Layer 5 of a small transformer language model trained on English Wikipedia (11 layers, counted from 0, width 64).
A neuron's activation on a vector x is GELU(gate . x) times (in . x), where the dot is the dot product.
The model reads these tokens: " the" " season" " got" " under" "way" "," " the" " Falcon" "s" " very" " quickly" " proved" " to" " be" " an" " in" "con" "s" "ist" "ent" " team" "." " After" " split" "ting" " their" " opening" " series" " against" " Lind" "en" "wood"

The vector x that enters this layer's MLP at each token. A number n stands for (n - 500) times 0.0073.
0 " the": 503 412 724 510 378 30 638 376 453 493 534 553 275 768 417 466 567 409 754 309 514 514 497 532 478 493 413 474 558 525 426 505 398 541 438 511 602 394 545 387 519 465 438 657 616 485 621 495 642 376 496 515 374 547 396 373 253 587 534 582 716 310 402 432
1 " season": 564 385 445 325 562 282 459 626 625 216 502 732 402 566 337 503 580 573 457 582 463 124 645 467 487 737 235 444 628 558 408 679 589 633 537 589 615 705 519 308 613 403 152 527 488 422 550 432 483 302 756 434 415 372 470 612 395 513 382 543 251 274 492 327
2 " got": 313 671 78 608 412 322 711 518 514 442 480 668 389 292 501 418 627 657 598 497 432 407 679 234 381 365 358 401 740 647 561 472 527 655 371 495 456 239 478 336 497 430 462 637 497 670 560 571 437 817 529 540 557 372 560 513 330 477 355 435 545 476 469 275
3 " under": 441 615 267 670 446 222 978 549 444 461 285 709 442 671 566 205 397 836 579 534 457 307 668 586 497 511 345 576 500 527 422 515 504 546 500 415 476 434 426 566 406 437 611 678 694 547 418 749 415 543 474 477 721 552 628 401 558 538 302 464 442 495 632 531
4 "way": 668 431 232 501 544 156 548 621 533 397 537 585 392 440 277 386 448 651 510 585 625 349 421 563 550 626 161 311 568 426 462 518 560 650 399 612 650 476 491 591 561 344 389 491 556 485 465 572 348 565 748 585 448 642 620 518 220 330 396 549 487 244 542 408
5 ",": 451 467 440 475 291 117 577 284 412 606 520 473 384 523 554 379 448 283 438 499 377 376 517 735 313 757 333 455 586 490 372 627 548 561 563 509 690 391 522 499 439 535 678 414 371 373 355 566 653 570 726 704 483 568 418 628 510 500 290 488 294 353 668 252
6 " the": 439 566 628 384 456 94 653 558 408 457 522 593 247 773 501 525 442 426 815 352 547 371 552 661 441 389 311 444 591 499 410 566 353 558 457 517 606 347 548 439 538 462 351 591 655 510 593 525 676 525 597 529 305 608 428 392 295 501 534 519 734 239 519 424
7 " Falcon": 624 434 387 391 533 288 413 643 638 484 468 730 511 680 463 718 574 733 500 422 621 282 480 586 534 499 258 323 701 369 588 594 323 372 441 629 715 326 473 535 371 437 579 315 834 327 559 553 432 725 663 663 500 457 542 573 339 294 293 600 542 206 469 556
8 "s": 544 445 532 594 600 157 413 414 351 664 441 750 475 478 612 711 473 936 541 650 533 349 591 358 452 579 192 253 475 592 652 584 412 410 443 591 624 536 568 529 510 460 391 209 367 598 532 575 629 330 701 404 553 610 448 461 265 534 459 481 592 229 442 365
9 " very": 619 729 363 380 434 435 523 473 523 495 486 919 152 593 334 379 265 438 622 522 561 334 542 405 644 556 231 255 603 698 370 553 310 449 482 503 430 224 600 542 655 417 574 583 428 855 411 378 613 543 526 447 529 383 467 455 471 553 343 357 514 277 471 447
10 " quickly": 527 451 282 675 346 335 645 466 464 255 525 786 457 414 445 351 420 674 542 494 606 546 780 576 616 637 271 354 693 461 481 565 598 484 304 506 454 301 744 448 512 280 402 570 421 563 698 331 579 654 729 356 458 420 370 540 316 553 336 580 472 443 838 392
11 " proved": 507 616 205 446 517 318 774 324 643 436 320 658 366 474 454 304 362 467 542 551 653 482 700 401 514 556 441 340 411 685 511 493 519 679 427 289 638 269 477 343 573 441 530 597 286 612 303 679 550 436 599 514 730 366 400 689 411 609 402 507 563 216 448 258
12 " to": 564 187 430 467 363 212 791 477 435 532 468 694 467 486 494 459 442 757 619 198 468 544 688 615 357 587 294 385 440 663 496 454 526 455 564 438 526 339 483 577 689 615 631 589 446 587 471 501 583 674 726 440 639 278 434 354 600 690 678 553 385 501 683 679
13 " be": 654 636 278 626 492 318 838 486 571 468 498 739 603 536 539 422 569 348 462 301 458 605 655 325 782 585 248 530 526 727 638 420 484 643 549 654 591 482 552 341 456 306 638 624 428 653 447 431 500 877 695 441 533 341 424 330 539 481 358 648 412 375 659 281
14 " an": 431 580 561 246 432 407 747 306 535 621 538 490 479 412 596 310 530 447 552 290 505 315 626 537 436 464 208 601 784 619 511 231 366 653 446 509 765 231 554 573 697 514 537 734 542 791 555 460 523 436 681 498 450 455 270 442 378 467 569 484 555 411 282 268
15 " in": 800 323 461 543 326 210 717 524 605 434 553 468 496 627 639 230 371 629 843 488 467 361 632 464 209 546 274 483 381 395 649 487 313 529 533 291 566 432 538 447 394 431 488 554 528 680 256 415 429 548 538 634 540 301 519 409 587 609 374 549 412 445 477 426
16 "con": 744 233 493 627 662 291 460 441 488 574 438 362 514 616 544 382 293 343 628 360 772 466 613 467 598 594 244 421 423 621 741 603 428 364 530 496 481 188 626 340 467 350 452 536 468 575 322 527 351 780 636 650 453 532 520 663 519 460 279 625 535 386 414 258
17 "s": 596 387 522 728 621 174 416 327 375 672 511 656 405 472 583 470 426 829 521 580 460 420 676 350 554 593 178 215 446 642 681 578 320 496 482 533 741 431 543 499 543 434 479 303 294 692 513 577 591 277 629 432 627 624 330 539 424 531 500 532 592 286 483 404
18 "ist": 545 218 498 479 617 386 617 488 498 646 680 631 270 504 461 462 464 532 539 678 508 515 508 403 576 693 457 315 386 523 517 491 518 404 432 611 701 295 357 503 727 383 743 550 424 413 513 607 319 345 666 600 819 439 280 628 207 360 561 520 501 504 712 780
19 "ent": 667 437 681 755 714 240 596 529 328 502 465 557 446 299 420 276 475 651 551 487 527 502 409 446 364 430 425 415 587 512 668 459 564 421 319 576 771 342 402 328 370 503 495 432 555 384 382 628 212 285 728 737 699 656 496 493 382 337 524 598 508 540 677 581
20 " team": 643 384 519 402 588 286 477 533 635 510 549 702 393 558 384 311 578 517 443 646 472 355 808 567 555 831 213 238 667 383 497 808 441 608 497 427 659 588 437 506 519 435 334 567 480 608 709 559 511 461 669 572 473 245 425 532 273 445 456 310 386 358 644 443
21 ".": 412 578 442 599 399 201 479 297 359 525 448 434 675 315 440 461 533 290 713 626 354 662 429 725 469 728 436 636 412 481 469 565 323 592 621 431 529 555 419 667 214 495 653 779 469 501 653 609 461 530 834 648 541 555 362 592 429 549 322 431 385 323 609 360
22 " After": 530 393 501 654 110 287 704 467 442 665 285 685 594 488 478 345 459 654 551 388 322 380 738 531 303 608 411 328 613 294 516 377 421 630 590 402 450 261 145 533 305 538 500 451 445 450 443 597 523 814 523 454 586 288 383 517 378 352 557 441 404 404 636 487
23 " split": 555 470 326 498 413 450 567 378 611 357 641 726 376 285 419 302 534 586 385 476 518 303 722 382 557 518 416 231 755 607 542 450 505 725 399 492 553 247 350 569 418 487 302 551 824 765 557 664 273 569 474 567 463 679 649 745 324 419 237 476 512 376 521 245
24 "ting": 533 360 342 500 554 122 595 552 478 676 622 801 197 392 428 549 492 811 595 521 440 394 450 381 341 452 381 418 507 396 474 580 447 734 251 572 582 375 437 533 535 339 505 560 650 462 389 677 365 632 543 526 720 631 577 578 478 365 497 540 549 208 533 446
25 " their": 460 563 472 451 472 270 769 617 258 474 614 862 244 470 645 512 373 370 659 606 345 655 717 617 469 411 306 298 549 510 538 505 349 579 410 649 517 343 481 456 597 486 415 649 541 556 570 531 599 454 528 440 515 441 422 513 236 462 633 359 545 86 508 438
26 " opening": 651 533 442 452 486 179 554 624 574 280 551 894 268 582 270 475 636 825 539 410 555 386 663 441 488 561 246 387 508 466 583 484 431 550 426 621 622 370 498 687 406 551 445 552 696 451 429 555 289 734 474 599 541 564 614 511 395 361 426 726 438 236 499 376
27 " series": 674 524 534 436 469 266 545 393 619 468 401 939 397 365 484 559 609 630 436 710 404 257 628 490 429 791 398 330 529 577 508 642 436 482 592 583 537 756 404 441 434 503 178 506 539 482 623 448 582 305 628 601 570 391 367 480 228 565 404 606 465 224 769 434
28 " against": 515 338 341 376 325 62 684 542 461 485 440 720 582 719 602 423 448 592 695 371 411 443 582 558 288 574 498 226 627 419 534 400 462 582 556 605 591 487 375 479 625 603 629 731 572 615 434 724 508 675 554 510 546 347 611 487 361 326 390 465 477 494 570 489
29 " Lind": 483 349 363 674 657 579 537 541 528 512 393 676 580 470 586 794 463 115 286 570 271 416 561 447 400 544 359 479 557 352 734 622 521 503 280 663 326 387 286 270 421 493 402 632 642 587 405 659 362 566 684 490 473 475 392 583 244 318 234 549 417 473 240 535
30 "en": 569 437 452 631 606 410 429 451 328 593 345 615 342 696 599 584 423 707 640 523 530 464 533 535 642 679 252 434 419 583 552 412 645 391 456 559 519 239 739 479 546 550 902 306 701 644 500 616 472 541 638 644 688 486 502 363 125 411 217 436 394 369 526 518
31 "wood": 563 428 564 443 475 224 405 514 381 387 451 735 304 400 420 767 562 496 530 827 688 413 483 566 438 738 219 392 542 368 586 386 559 454 394 609 403 354 541 693 430 471 385 267 565 493 413 553 450 452 739 671 612 398 642 452 286 280 253 512 475 298 508 585

Each question shows the input weights of one neuron of the MLP. A number n stands for (n - 500) times 0.00098.

n112 gate: 553 549 587 552 584 564 538 521 487 386 694 534 324 406 420 627 659 562 462 439 374 286 592 318 552 559 448 365 498 439 417 610 688 553 340 385 568 486 404 451 515 513 641 466 394 509 362 536 650 589 564 620 434 292 446 613 444 457 475 554 582 502 228 538
n112 in: 536 470 582 599 384 613 552 435 460 459 480 478 458 480 453 578 550 397 376 571 458 394 534 512 280 692 404 428 556 319 473 453 385 479 287 463 523 628 475 424 607 612 359 505 554 551 544 503 541 707 421 520 441 550 429 378 406 599 397 655 676 272 440 576
On which token does it fire most? 29 " Lind"

n25 gate: 510 517 506 663 573 547 329 455 428 604 526 641 562 502 446 759 563 465 451 498 727 488 680 501 487 546 496 291 613 669 546 419 564 613 481 478 472 597 398 615 604 620 613 392 305 557 466 387 392 562 405 261 513 572 458 521 543 506 433 376 603 548 560 298
n25 in: 563 424 536 435 381 591 588 569 439 635 465 360 412 474 698 446 455 628 425 411 356 412 394 515 403 489 376 657 440 441 311 443 409 545 489 558 413 509 347 472 554 453 356 324 485 391 517 612 587 415 655 627 434 460 546 648 522 621 534 616 463 494 721 502
On which token does it fire most? 8 "s"

n44 gate: 520 547 529 287 326 377 388 529 388 377 407 628 584 457 633 523 466 802 454 383 543 481 248 466 509 348 487 717 417 696 580 447 512 508 640 476 411 694 413 453 561 453 712 495 484 424 524 405 248 594 428 595 431 429 577 491 341 521 637 428 373 665 373 460
n44 in: 449 476 567 333 309 571 569 633 512 434 553 439 379 702 494 689 434 640 456 308 400 455 410 407 334 377 576 533 522 476 513 393 685 557 475 447 596 240 442 458 507 589 698 410 449 422 450 319 552 572 402 481 211 532 352 395 454 502 613 317 433 539 543 381
On which token does it fire most? 27 " series"

n89 gate: 564 548 468 289 314 449 502 603 390 483 438 478 557 580 658 386 386 455 598 442 417 632 440 519 272 319 551 401 412 543 585 451 343 590 493 564 554 563 514 613 733 379 438 321 540 544 634 661 512 466 491 423 647 494 621 509 547 439 725 619 477 468 622 675
n89 in: 583 625 591 433 607 546 477 453 307 617 597 471 384 643 492 584 490 619 528 447 593 430 453 673 548 441 524 256 447 448 589 460 622 468 554 666 540 554 501 785 473 187 558 610 418 601 540 495 510 447 664 492 591 466 464 408 526 528 585 583 528 470 678 508
On which token does it fire most? 12 " to"

n191 gate: 474 479 563 699 343 436 360 596 723 411 419 444 587 445 523 570 337 574 458 440 601 709 590 401 368 378 481 461 496 568 495 361 477 529 526 488 460 500 452 386 579 503 414 611 424 49 511 304 286 439 558 495 433 555 279 798 540 509 620 566 544 634 579 440
n191 in: 616 236 600 554 358 418 578 350 553 409 414 503 428 335 441 462 382 538 483 370 486 620 735 468 245 602 501 452 566 502 513 465 288 564 603 563 450 417 394 260 623 679 771 669 539 299 492 450 428 605 762 649 305 334 419 465 504 518 510 590 589 536 486 618
Its two highest activations, in order, are on tokens 19 "ent", 22 " After"

n21 gate: 289 741 515 433 556 646 513 507 496 674 522 473 460 613 355 412 585 554 556 329 627 513 407 667 619 475 424 430 237 569 462 486 620 463 471 598 572 546 598 515 544 631 472 482 613 652 503 703 450 715 446 464 417 490 447 437 357 593 542 504 485 533 561 594
n21 in: 567 563 302 589 570 355 429 471 393 433 513 481 700 452 500 352 501 558 421 559 503 622 558 486 425 546 328 406 588 421 574 662 349 395 665 368 452 492 484 472 637 408 628 438 562 498 677 513 473 536 767 574 503 563 515 689 566 613 561 577 619 388 559 654
On which three tokens does it fire most, strongest first? 30 "en", 12 " to", 3 " under"

n11 gate: 483 489 582 600 466 496 248 454 608 611 573 438 558 638 366 402 550 537 297 458 465 432 451 420 372 414 738 506 379 485 506 492 599 482 508 675 497 617 610 456 523 489 474 529 576 654 673 267 515 194 380 409 525 539 522 668 444 219 508 431 686 514 633 342
n11 in: 433 612 611 479 502 466 586 681 470 778 507 567 515 541 705 657 425 572 596 445 429 468 620 459 700 443 427 530 461 441 538 412 472 497 400 400 484 547 507 523 403 634 491 441 303 554 344 421 369 634 457 391 311 659 499 608 578 655 579 542 275 679 412 552
On which token does it fire most? 4 "way"

n115 gate: 312 511 540 565 360 585 424 549 415 472 494 320 593 552 389 656 447 595 434 277 465 651 478 577 725 474 610 278 485 467 472 575 530 499 585 428 485 387 629 548 372 282 564 611 249 547 662 491 706 502 487 598 383 601 470 554 645 481 593 543 452 688 726 464
n115 in: 611 362 460 670 532 505 322 386 605 616 431 491 524 289 398 674 528 247 511 421 479 451 595 634 384 664 411 494 560 627 525 730 659 404 404 395 554 598 440 505 476 611 486 537 427 351 484 513 446 709 527 514 819 633 466 576 550 358 314 535 429 436 357 182
On which token does it fire most? 21 "."

n155 gate: 660 673 433 529 434 477 573 386 481 370 531 655 524 538 526 465 474 309 478 469 546 531 574 472 466 438 563 505 486 330 368 342 425 507 405 584 686 362 372 358 793 686 225 667 505 178 609 311 399 261 484 571 463 387 539 534 411 557 575 580 553 529 502 501
n155 in: 359 356 442 232 591 498 631 477 421 435 510 602 537 562 400 464 506 826 517 650 512 335 587 281 458 580 424 544 612 378 668 477 418 663 676 755 460 496 519 500 454 485 362 477 477 429 673 576 544 570 510 623 369 516 423 430 631 426 481 389 550 546 418 443
Its two highest activations, in order, are on tokens 1 " season", 27 " series"

n35 gate: 674 525 370 612 409 439 534 577 519 515 497 621 452 442 404 267 381 465 326 584 517 384 412 460 459 576 578 329 798 520 387 669 316 562 473 491 504 649 490 470 514 588 352 553 617 170 473 498 501 431 431 407 495 406 439 542 668 376 678 567 512 420 483 664
n35 in: 487 449 382 403 193 576 533 566 300 440 457 341 571 370 512 392 537 650 757 575 559 460 456 484 579 609 475 588 346 366 569 418 386 598 561 591 543 373 349 367 596 351 506 572 519 314 605 417 587 481 552 569 549 418 491 595 337 723 552 414 462 539 430 420
On which three tokens does it fire most, strongest first? 22 " After", 1 " season", 4 "way"

n94 gate: 483 443 229 662 404 493 512 529 726 585 665 517 586 508 657 477 445 530 479 474 502 394 469 432 509 626 395 374 590 433 273 392 519 559 444 463 588 491 401 459 548 426 359 568 593 423 533 303 554 549 410 433 294 485 536 683 607 340 697 496 407 540 580 801
n94 in: 579 405 367 483 670 422 341 564 301 485 429 485 494 703 392 478 516 326 408 642 631 440 438 401 464 587 532 346 447 283 380 662 511 627 481 493 465 458 550 434 352 838 620 291 597 493 678 499 593 549 483 466 507 524 341 649 296 586 571 381 509 360 388 564
On which three tokens does it fire most, strongest first? 20 " team", 7 " Falcon", 4 "way"

n167 gate: 534 518 542 629 686 605 516 519 597 511 507 526 468 611 341 547 461 796 539 689 408 465 414 541 691 386 561 337 452 442 438 442 609 272 625 477 615 498 392 502 494 562 551 483 586 452 535 418 474 407 577 322 503 714 545 491 397 412 617 318 601 520 541 541
n167 in: 537 572 613 557 400 434 279 577 536 468 727 523 566 493 378 699 508 530 402 501 500 427 575 654 340 528 563 305 450 559 651 633 315 692 398 754 405 528 596 482 489 390 534 561 254 491 543 453 586 400 540 513 647 433 421 595 485 490 493 516 621 581 539 321
On which three tokens does it fire most, strongest first? 8 "s", 17 "s", 18 "ist"

n185 gate: 581 331 384 335 575 483 638 591 591 285 281 497 492 496 557 530 552 616 434 614 437 273 581 489 637 688 464 348 671 482 496 321 334 674 660 478 553 766 429 577 443 521 421 592 543 522 488 389 593 451 305 500 465 448 430 562 508 429 378 760 363 697 413 431
n185 in: 706 541 412 566 462 468 348 470 609 584 621 499 744 315 549 305 444 475 488 469 416 681 434 624 367 559 669 691 376 579 385 748 477 391 522 206 615 389 493 475 340 461 505 467 318 447 460 554 448 493 652 629 437 466 541 649 434 418 413 534 360 492 594 442
Its two highest activations, in order, are on tokens 15 " in", 20 " team"

n163 gate: 604 454 758 708 694 512 577 590 493 400 264 403 514 392 436 593 415 419 409 538 386 724 460 605 526 400 479 599 422 592 370 528 676 638 228 541 493 473 623 638 521 396 711 494 458 682 456 487 547 623 578 326 411 387 722 452 391 393 511 459 375 615 326 490
n163 in: 610 254 835 567 564 473 646 332 470 376 417 382 680 440 551 477 383 460 447 440 281 677 648 492 587 611 530 617 616 391 486 393 260 677 440 577 425 479 547 560 335 615 430 398 396 524 411 514 474 370 317 280 465 452 558 324 412 507 377 506 358 660 520 500
On which token does it fire most? 29 " Lind"

n111 gate: 551 850 588 733 419 608 402 662 455 744 501 544 316 719 419 542 469 504 524 349 471 669 528 589 587 385 550 190 592 710 340 426 448 514 434 380 723 343 384 593 533 398 299 585 482 437 480 428 383 527 324 601 481 374 540 663 523 572 790 367 481 638 475 503
n111 in: 567 590 572 704 569 639 584 533 419 749 488 760 263 476 285 377 488 459 425 464 557 449 645 637 383 596 584 472 729 534 532 566 403 427 342 399 706 344 482 341 610 334 586 569 537 359 568 642 404 697 392 680 567 562 456 385 476 579 858 353 652 509 555 455
On which token does it fire most? 9 " very"

n173 gate: 605 444 585 510 658 494 511 560 417 306 636 675 579 403 450 446 461 596 529 499 681 339 524 489 387 390 534 517 654 511 633 559 460 475 645 743 412 433 609 606 508 275 307 582 545 439 626 460 572 404 579 578 593 558 444 546 468 418 470 656 591 453 515 478
n173 in: 440 456 467 628 502 590 472 626 694 372 365 616 632 510 516 635 605 572 452 602 535 315 500 474 399 448 584 391 442 534 636 428 416 578 582 472 436 542 567 644 562 374 394 716 434 360 430 422 431 756 480 512 444 507 514 506 404 391 494 426 438 497 611 530
On which token does it fire most? 26 " opening"

n103 gate: 691 417 624 435 452 619 440 563 483 456 452 679 555 503 457 517 464 539 509 332 521 518 658 331 677 449 608 551 436 659 350 686 220 596 626 553 276 557 556 358 532 800 594 493 560 219 485 449 170 486 390 525 481 563 487 410 598 497 495 605 738 536 362 255
n103 in: 380 371 412 382 387 451 607 460 570 529 353 398 425 519 437 719 503 798 360 584 260 512 405 384 780 750 529 414 448 693 651 355 455 562 412 322 668 576 574 373 512 590 415 591 691 557 483 399 629 467 343 437 391 442 527 579 472 525 295 630 439 503 337 291
On which token does it fire most, and how strongly? 26 " opening", at about 0.76

n16 gate: 457 465 363 433 422 518 514 498 514 581 406 483 331 453 444 686 227 547 678 503 324 596 484 388 450 329 653 491 516 369 613 667 608 363 583 482 604 499 434 625 646 323 520 441 379 123 498 572 511 562 490 462 406 565 571 309 663 365 498 626 471 772 659 265
n16 in: 465 647 480 391 450 559 365 499 522 586 615 509 453 671 599 558 512 628 502 759 518 502 337 573 522 449 378 573 463 703 650 589 656 510 604 672 476 574 434 302 445 218 482 735 479 457 505 535 474 623 643 597 583 552 547 538 471 410 678 452 310 416 280 618
On which token does it fire most? 24 "ting"

n107 gate: 478 451 422 429 176 471 351 545 363 677 524 536 428 647 369 801 598 521 542 585 481 601 449 811 646 603 395 449 466 319 566 390 501 569 384 556 355 516 582 438 458 484 519 478 474 511 588 302 641 518 570 395 516 462 387 498 477 532 466 564 570 465 388 507
n107 in: 509 580 504 524 613 556 537 465 535 650 633 483 413 473 618 483 468 469 583 415 373 514 488 532 277 529 601 545 571 412 536 527 339 331 571 616 435 523 442 589 357 343 364 472 594 498 595 573 448 547 516 805 584 572 600 445 606 395 589 397 316 467 544 278
On which token does it fire most? 21 "."

n102 gate: 510 384 346 578 714 501 526 374 386 285 502 237 407 497 389 420 625 469 548 657 589 420 350 316 661 605 605 378 506 470 521 572 469 516 456 648 389 320 548 429 582 500 529 512 687 509 549 540 405 581 467 698 548 402 457 601 580 457 478 667 633 553 567 674
n102 in: 510 512 651 452 487 413 515 624 491 619 403 656 427 359 505 568 478 334 406 408 451 664 512 467 389 493 410 714 551 604 438 624 539 558 474 483 395 386 372 362 468 360 586 625 500 636 469 718 398 659 519 407 365 406 587 585 529 533 450 697 429 448 469 699
On which token does it fire most, and how strongly? 16 "con", at about 1.2

n15 gate: 531 617 526 459 477 469 350 493 635 659 486 297 325 742 421 745 573 571 492 671 368 629 470 485 590 409 422 416 332 366 424 389 635 345 542 413 455 474 433 360 481 574 461 443 507 517 602 430 328 281 563 369 386 416 462 456 516 371 719 413 533 659 260 455
n15 in: 622 418 490 410 621 638 361 508 606 369 462 348 373 579 355 344 755 390 459 686 434 304 336 383 527 637 348 704 577 486 267 431 435 380 412 496 294 421 475 437 438 436 417 381 538 569 435 549 299 645 489 533 434 412 388 423 532 326 326 460 584 453 511 549
Its two highest activations, in order, are on tokens 25 " their", 12 " to"

n13 gate: 526 665 524 360 489 469 571 537 427 559 580 485 569 301 578 491 224 504 351 552 483 483 628 524 342 599 624 517 520 603 676 680 352 306 396 499 514 463 780 416 516 489 466 313 510 293 489 567 507 362 510 333 538 497 544 537 708 470 573 508 633 603 447 481
n13 in: 609 382 513 502 513 497 455 387 406 325 533 582 397 280 511 523 557 572 391 531 338 381 586 508 393 864 580 334 497 593 549 463 468 591 527 484 705 309 407 407 492 384 423 480 277 499 246 600 572 365 527 357 576 503 349 531 572 621 525 469 745 491 519 257
On which token does it fire most, and how strongly? 17 "s", at about 1.7

n84 gate: 549 570 586 604 306 577 313 422 453 507 563 548 626 700 340 519 541 462 635 504 616 380 438 724 558 439 498 503 500 294 735 429 604 604 518 408 429 572 409 605 366 516 709 543 563 563 454 526 412 555 560 383 532 522 390 695 393 490 356 396 544 612 476 398
n84 in: 511 440 615 397 351 469 627 392 437 542 533 487 529 567 517 656 558 486 457 579 723 455 498 418 561 400 397 430 388 462 468 419 394 691 406 558 347 679 366 357 488 442 554 576 714 498 557 560 365 465 499 321 542 494 510 658 461 385 414 579 566 633 422 373
On which token does it fire most, and how strongly? 29 " Lind", at about 0.64

n19 gate: 561 458 326 321 659 588 561 760 417 648 654 444 622 634 510 539 392 513 544 474 529 460 510 466 660 525 595 286 458 471 486 684 367 710 500 499 360 453 551 495 567 483 519 468 494 527 461 151 515 623 641 525 452 339 621 488 639 367 559 344 407 500 430 459
n19 in: 348 378 577 356 364 554 502 646 463 371 310 572 539 600 502 644 521 620 670 499 447 392 478 477 582 327 504 650 539 353 884 483 506 503 444 406 583 437 557 692 562 378 437 485 575 579 511 496 531 490 495 377 366 401 516 325 393 448 461 297 443 497 346 355
On which token does it fire most, and how strongly? 7 " Falcon", at about 0.56

n127 gate: 345 308 609 403 538 520 488 731 473 412 493 420 534 667 537 421 378 507 555 645 478 552 492 383 697 319 739 685 426 521 406 330 464 560 424 734 324 654 466 325 369 436 400 519 469 529 471 588 648 567 433 463 300 615 548 595 361 298 624 585 595 566 332 686
n127 in: 635 585 490 527 487 532 568 654 452 623 605 576 403 453 555 413 367 522 604 396 580 316 474 246 440 355 440 468 314 661 578 482 543 335 654 554 516 460 554 403 485 722 594 570 599 390 530 589 249 742 707 534 555 466 556 571 611 754 444 638 459 559 189 394
On which token does it fire most? 29 " Lind"

n72 gate: 532 659 447 520 466 614 451 441 652 605 457 517 512 683 658 476 471 442 553 524 570 491 289 460 563 524 605 417 622 506 579 440 489 551 432 434 616 488 546 699 660 605 388 572 341 352 578 215 493 362 583 255 373 617 475 637 502 305 347 472 465 442 651 284
n72 in: 402 671 579 374 521 394 476 549 739 560 568 579 511 586 548 498 656 585 604 595 473 380 578 472 321 612 509 501 532 693 778 405 503 492 533 589 567 563 487 558 291 503 526 550 470 610 371 424 553 456 654 392 493 772 435 547 493 282 230 182 579 379 477 568
On which three tokens does it fire most, strongest first? 14 " an", 9 " very", 1 " season"

n73 gate: 458 479 552 279 637 328 429 501 648 477 406 255 530 576 417 538 498 245 454 533 597 617 388 310 665 487 527 467 439 453 394 457 496 352 560 605 495 543 550 408 531 536 640 503 522 293 414 523 734 571 500 501 612 277 796 441 512 484 760 403 448 661 289 534
n73 in: 433 415 675 439 530 438 323 549 536 625 258 419 686 512 531 456 535 377 518 537 491 735 473 591 456 682 713 593 437 682 408 587 476 425 420 426 488 616 431 370 399 533 555 612 566 357 532 515 521 443 494 585 457 595 655 674 596 363 464 478 452 643 405 354
On which token does it fire most? 9 " very"

n37 gate: 530 750 330 570 308 660 523 646 682 407 351 263 366 535 443 396 497 360 239 436 353 382 642 581 252 648 509 604 616 469 623 664 263 630 468 498 470 401 357 663 526 470 336 562 437 381 518 627 379 321 492 490 416 505 549 544 678 482 439 653 475 421 707 491
n37 in: 504 560 501 345 491 376 537 354 535 338 558 649 627 525 266 414 551 495 376 386 617 695 545 454 442 610 619 509 263 375 516 579 631 319 515 588 605 499 312 424 587 523 415 665 414 390 641 493 274 517 386 574 753 471 572 382 452 542 562 463 618 413 477 426
On which token does it fire most? 27 " series"

n142 gate: 560 606 441 422 551 599 234 476 368 565 580 489 572 480 317 518 357 746 394 527 537 391 631 682 821 395 565 380 311 469 543 493 355 630 471 537 448 584 661 447 679 500 452 584 445 417 645 477 510 446 253 579 493 437 610 370 423 494 659 536 572 673 442 361
n142 in: 645 366 410 709 540 515 323 622 450 382 360 381 314 490 536 891 587 778 353 613 496 361 521 577 618 510 559 451 616 496 483 464 452 661 459 596 626 311 484 318 402 492 389 351 395 551 378 595 536 505 539 456 564 550 496 492 361 482 611 457 617 535 644 566
Its two highest activations, in order, are on tokens 17 "s", 8 "s"

n109 gate: 470 597 453 367 475 423 450 542 531 429 589 607 520 345 443 379 489 547 658 506 556 451 535 547 539 354 465 416 524 365 401 742 504 233 326 578 656 417 578 669 572 375 550 417 490 409 562 511 342 350 464 544 518 405 611 498 560 448 449 491 319 546 468 423
n109 in: 379 540 509 341 341 527 512 460 418 329 589 441 457 543 541 357 633 646 435 570 378 577 494 523 604 363 467 534 542 494 459 535 438 725 566 575 559 527 340 400 427 357 458 338 414 668 620 356 363 371 644 476 438 552 440 502 631 445 310 683 427 505 521 419
On which token does it fire most? 1 " season"

n1 gate: 435 653 650 576 579 573 513 584 386 460 249 411 472 449 430 689 367 502 472 341 770 651 584 531 527 416 588 267 586 576 492 324 780 293 481 619 725 493 650 522 495 346 341 559 452 449 483 560 395 681 448 307 455 458 599 473 516 561 569 378 471 693 480 416
n1 in: 529 336 431 469 612 520 469 451 308 361 737 518 308 421 265 581 466 498 516 175 503 180 599 671 420 557 345 373 587 501 706 652 703 286 541 516 673 253 500 506 466 315 498 369 680 786 309 424 645 602 724 210 580 320 519 431 408 478 428 693 601 412 526 583
On which token does it fire most? 10 " quickly"

n95 gate: 342 499 359 603 386 531 282 508 597 524 339 359 588 434 467 429 575 698 576 423 527 475 271 604 564 419 668 265 514 468 453 622 734 503 462 313 401 590 563 521 479 354 486 408 345 560 457 365 470 451 518 514 515 319 799 395 511 420 665 561 437 428 414 426
n95 in: 438 610 527 589 623 478 466 689 580 639 463 533 408 662 615 664 416 295 500 603 376 594 613 370 453 500 379 534 526 451 517 444 433 338 589 503 447 569 634 618 644 661 344 628 552 302 579 741 379 776 389 527 510 575 563 672 568 455 528 302 401 530 371 519
On which token does it fire most? 19 "ent"

n0 gate: 577 385 505 317 496 334 190 477 564 393 254 525 488 599 407 775 530 377 513 721 545 498 420 576 539 569 570 538 440 498 599 337 477 464 579 306 503 500 592 623 413 622 726 483 645 373 672 454 560 406 519 413 463 167 592 597 573 463 427 661 449 607 350 526
n0 in: 478 447 644 650 451 334 558 387 508 505 462 432 440 573 459 552 556 653 547 374 451 445 536 491 579 497 373 457 362 499 457 494 458 605 599 433 435 450 287 366 572 471 420 255 373 515 293 498 429 701 488 457 689 667 515 491 466 615 463 446 76 594 585 250
On which token does it fire most? 30 "en"

n29 gate: 454 513 661 532 602 586 453 724 618 515 468 421 634 403 512 710 312 600 135 642 429 380 583 534 721 563 600 449 447 455 350 337 403 402 403 452 552 593 701 406 533 512 518 574 232 461 575 535 567 576 181 470 499 436 781 468 668 550 516 496 584 748 501 376
n29 in: 465 379 491 676 479 418 419 458 668 603 665 544 502 758 608 482 822 398 714 441 459 719 482 600 274 355 387 601 565 595 457 393 675 591 339 422 642 692 518 585 355 612 362 291 538 636 275 380 490 465 682 424 508 415 376 734 360 255 552 661 436 457 632 670
Its two highest activations, in order, are on tokens 9 " very", 3 " under"

n179 gate: 319 548 416 346 293 561 327 597 347 450 747 661 727 342 484 529 358 455 492 554 433 450 463 722 576 270 534 495 426 427 494 557 399 631 557 514 366 635 650 288 508 289 489 407 625 527 511 606 409 456 304 556 342 601 467 524 427 439 687 569 493 606 477 478
n179 in: 448 555 463 531 611 472 465 664 699 640 665 530 358 513 489 475 355 502 259 521 496 720 436 589 420 259 398 396 609 312 407 601 583 460 602 647 647 449 516 565 514 501 438 494 411 676 582 418 465 489 504 415 560 668 532 541 436 435 583 471 428 518 576 496
On which token does it fire most? 25 " their"